Layer 3 of a small transformer language model trained on English Wikipedia (12 layers, counted from 0, width 96). Numbers have three digits each and are written without spaces.
A neuron adds its activation times its output weights to the MLP's output. To switch it off is to set its activation to zero at one token and run the rest of the model.

Output weights of the MLP neurons that the questions are about. A number n stands for (n - 500) times 0.001.
n0: 454571513495668398376498641374303707448246495360312682723496442458638666438661482612375582410413324316530548391391518429541353517478658665247385554558428535497413347470540567349396731599488557530593479191314746429568428504516568544392501356649541520326426633466619359433289507641357662322
n33: 539413526504268539589454704388427442724595468535516644404586369550450379406358675459628539531746484673580644571453772468560377226552562384407570484491590509455239441457654459422729479602707491389481468320471370610492315446374446512556576494682600530342494354460539566794661274497660568507
n38: 205542370607706362541783427382708503615344470331490341369531542435483567567815454481404593573530491884529521668498342537626556470412449508408385541455627575548631408611423539486419606499488616402596469527620510500371322165363711587606626528401572310599403490411445484518475656493600622513
n56: 649438428489424347458115926524332421578573650495510417588446548330431484681595446388431645747446601671120397387421646510475548765536488280276676477343448532542425364458520431442315297481309691356443460533517499674353412676534724486345355379245702549536562356348253485567392585406521589465
n72: 539579495495500487390705702363341444519654394647399343370387551390608345344614504650533566464513521372437558574575422545477600435686573728404580742487599461543409624797550516491799579591337181158598436552554675803325689462462572404308630577384629663376418567495233475738384462674441546449
n74: 490329524445297327524476363539621459472539535467584801391474202469474526367561411469605509528518422570547561603354501678527378407408481368452630484682595874592580555653347418516400670562807448371340407479510249720458256523508351575376713584500508431667446611448528628590670404527399323433
n104: 453369569337562282458347614478539450634342387298468353321436424695502710516516468749450432570432387486482440605564501541608450297672207467658506555480478488619386433525370561526532724587435731219428525505521726405504432480510655487473505469559531298612424639516641405558737460603477453450
n120: 415578678566711704482713573418544446611502348329241549580550605374547534419412443294194568372332566605427462625331474444766412681486505443384400421383560567365673493618364451551682496513246389469347616487397604572622452607434460533313543454220721571429525539234407431536393814233584573374
n121: 725405439575258440461466725551659413528534681479646396650440485351392228226709392645558551396363433276443524444518528565489366653707396431793355689424444390327387514406317497604439477440663523155515519335461629598406751245318649450483268401504497506212487524748564567508493336785595394501
n123: 336455503369635333499280429370564507278687272722464511545481322478538404441552459587409659626461445516747719604549429348417483473633454501544641332478383019748463592409615615489399414491282632783457439619600782554361796913640388573584502670581551463405454532359513309455539454499244593663
n127: 396397518610585477445599518390570433531659551396239494387367330550775448713473491261650687442516505574521556769427479496485607825696288387302573286530468165516367788513579531350497400721476570333593394407361453565467549600639420561518390528447537603488590628423581777532523500639488552540
n136: 626534169561426222577340619606674490418333613587749656482541264503621368799408460455480316512661442378289522590622381441636727577345281444595421560428647292522482546253547435439340492448625287126566522386517667414530425465518427457450335596398538496538497512460546526350469299622695382499
n161: 462656788575147391321319461468510498479169556552654501607657560723428551158548690432725461534469684486376571599399484424471568468659460464577736530487617618692497624618508445258376530478441521699436378603292601620630471559470665536536529400470775508398396535664565441460590369346536529371
n180: 495574563296729635410514331444387537554614296449469482459496587258364527614460444473631644455662623296606457485258674383516297592485603437564549428509561618610696623382711442622569192376603377522436693333498580485549525660347440202451572406239659426395508566508578618390707535629494649640
n189: 431675388372743416491623364502710424505612386510377500301335518551396313581651515572603631575416414289418858670572574726429080093278519435484443574505465387629502470634444604494543439663553489288488443535495496371133473510561389280414557384461346432442443554293323477512441427371655332616
n190: 634572508594309641525600387666325571278543491407576415449742419330271596318364319434401465667511575445567393533812819455511548472433593540569613417555411697238569356465309643500425142476650579538390436355634566533549294432615422554559448713519513590515653568622638747521631218642234447374

Each question names a token from some text and the token that comes next. It shows the activations a of the neurons there, in the order above. A number n stands for (n - 500) times 0.0017.

Then comes g, the gradient of the next token's log-probability with respect to the MLP's output, scaled to length 1. A neuron's effect is roughly proportional to its activation times (output weights . g). A number n stands for (n - 500) times 0.00081.

" North", then "wood"
a: 500534500574508435508488568544476502476522511527
g: 453484266245534562486381571614384358628578475720381662510669512635337323412508724451732482628669568572566387551401527633448298667467507246264648628508479445615502518617651697465399485545434554474270587513241294538256657399339505449470426615285642640451662375512565519254439592342483437480
Which neuron, switched off, lowers the next token's probability most? n56

"with", then " one"
a: 493481487509505498503489616518497511396651562659
g: 249390484555443407377298350412448492251547325281625497605643509673454296516457622357640501545489236524549273514488577689635431493628618514577598429382444418375337672623295410678579463312644478562671449200423442524467589480517567486660605536231658485381276514428449404520609631684243670518
Which neuron, switched off, lowers the next token's probability most? n180

" inst", then "r"
a: 433491483439618470485503506506490483469475553509
g: 538581449575496353139432458340456579430542469740590389564289694452614357382589395486350363190495529640544602487560442346413454769625414623624346634648608530589925503622467315450386563476372543601381582619475400488484454446425594640584497444276511617369431346545540531565536614400162382403
Which neuron, switched off, lowers the next token's probability most? n72

" of", then " the"
a: 482525508500501447482489585327502505497569488461
g: 580524262500536344744324399424410563363779476580426691401473325448469464501439497478482567815486557566547659573377507430700293478448620653598660537716543404374554677697277633655549531645501516485668431549542579511311348558445235442525704681594656298586709490483334414457534273677537665476
Which neuron, switched off, raises the next token's probability most? n123

"mit", then ","
a: 479496548527499462553500489528499479538487500497
g: 426303355422456244724373471296569464556647323370421443321437320494468641576561326489529605608385433371413620465379544454518402568509717532323451473249559399507255478694523731569574495581417758497592553595622280499590398474539614822314714582434333528692600511398402414399384528453699748501
Which neuron, switched off, raises the next token's probability most? n161

"age", then " of"
a: 545529543454419484554494360443480503345468493503
g: 677505464486455749375305533548505546521545516449560372471513520534557821528369479367760804478657260594500626565518628510443424474401485458504646327599385462252623664394337466597587419475811425481527400427592344332579437355561327333486484276465356498447734251466627752347655500436374323521
Which neuron, switched off, lowers the next token's probability most? n72

"eek", then " after"
a: 499412508504492395434422450492490500542508421500
g: 582494562605546486372381571442711460720478415326444599284539346362383390557578214424268543522491689500354365367711444704579616257447580525473472506786545449441363438365468572577619423465857563609524725630563599628689437512657386494527427586469208239613471481507451383576574444508439253383
Which neuron, switched off, raises the next token's probability most? n74

"c", then "adem"
a: 503541496409502387479539494508499550485484474528
g: 476682550580434638494567544462524510561718522412373292582556468560603668397429451533393263528425555442408376513254576418531277349429607726707571605165306538333403492606465303602615490300412484310818365558576450340461365436637583330446649695409598572694591437423509436510285579615722668591
Which neuron, switched off, lowers the next token's probability most? n74

"face", then ".\n\n"
a: 595486500464497500543470410497574488014467526494
g: 580608442097432322322614368533608370539543463437335412269641402477452374384530425386461572521498442459639599507693563507482584571571370414678393508467442519468386475699349338439595595258897710481693560432752559545621659378382430460490509464621547592555692512444479385482574459896334592469
Which neuron, switched off, lowers the next token's probability most? n161

" was", then " activ"
a: 501501485502532468394453534504522489511456391708
g: 447386296386507674426496426548323373456507690577614397599344480619379630462324588549437389448484375281345466412474482529524393576601476631317414561332590482320826466157574316470389501412565507545444199863732465640285529496592492545524533523589355394444374501385660428388430651294702582605
Which neuron, switched off, raises the next token's probability most? n190

" but", then " was"
a: 481531465454443565501545422546505499502401470656
g: 612514440374312548350945639496528606468511692740423358427268612424720377434429548506587286405613609658500454580528461472349635535279466468478458615741360531342428449555335308519517239601733472565613625505554435397560370388475555432604580511439494205423550492445498218598410412707392401437
Which neuron, switched off, lowers the next token's probability most? n190

"en", then "ins"
a: 576500545484429425571453496546485542448579640418
g: 622490540279390433573553638639530505525339457506407305477351542670502331496486347556610631611683237324675293557412486422481223489269601178636329587620403624690453689616484497484525397516714560536534535298488407507664360388239670445528218650585523501458444602439346448558373423289419590433
Which neuron, switched off, lowers the next token's probability most? n189

" start", then "s"
a: 525491497498496501514458679500383522544507509508
g: 504502563541330361518473459521556637578374451433547493471363578533257248446611233417601455346537218687529385602521537458439350535671479538509363406504234419733165380462532335350561358549431553452506448708357376542593493643306860554490433477495786507416737644544627450558586435295472441348
Which neuron, switched off, lowers the next token's probability most? n121

"or", then " league"
a: 450489471527426508508473363500487502510468474478
g: 423625543428639585231545603646576514365178404469531474365443541274456649665307584482531251368565437738662244331650486366593429415432483561416329406530675620410520508680629880556423366411627477541551683591578656545282437530553656496491367451411634435544521530414586257348612641548370549598
Which neuron, switched off, lowers the next token's probability most? n121

" the", then " La"
a: 507447589725445462505475498478498503467487526506
g: 327771354453494631622627615326485437455506437480542508485291465380385529487685557264499639496601802472450229255548514424446578774424413705314263588660665449593478521562594300394528462683427563544505502340506540481266414547595479503551641175672409407619470235508543687485590386391602460560
Which neuron, switched off, lowers the next token's probability most? n56

" min", then "or"
a: 455501432544493537481415500614412552494552536550
g: 481356469488514534451608417315357590318689573390644365410437595496466531510607198359565507369558528505646522501621466559410842721402538670507433475232576501586547691231658666513414514320592435557451458620368567644328541623459496626531619505402769535475595342432523317332481274635108438439
Which neuron, switched off, lowers the next token's probability most? n123

" was", then " se"
a: 497502496507510434277189469400509493438440302524
g: 687556582501521480462510648563479579590272447409682361673497448347493658524478373483524443074466359499470343270682444383376541460368615482486625620491508638433472436564612682607449422410653671522525393630367462358274591395225663355348313690375297443201503440477599434503322262434374545380
Which neuron, switched off, lowers the next token's probability most? n120

"p", then "ong"
a: 464508451502494504467499521597453522503497509503
g: 402269467559551386450406356585566301488645385571490442597423667742457774474579537491412467260308577279369591576701472476518327221421381302348696422622549519357279535322586665310523349539418620640558431512450483379594400687501471446663580543789510430326545420628298327612504525446684527651
Which neuron, switched off, lowers the next token's probability most? n123

" s", then "ummer"
a: 508510497525540485497494498494516433436516563480
g: 772426280418479405795508724463582342535514417387345350551452577602756514459355211267452469368618416384757585440515631624435583604323545538531418492429455573464336355727412640556689588406498329316618556600605517677624333512503453362529512562427446381449631647519647443540178620296498377486
Which neuron, switched off, lowers the next token's probability most? n161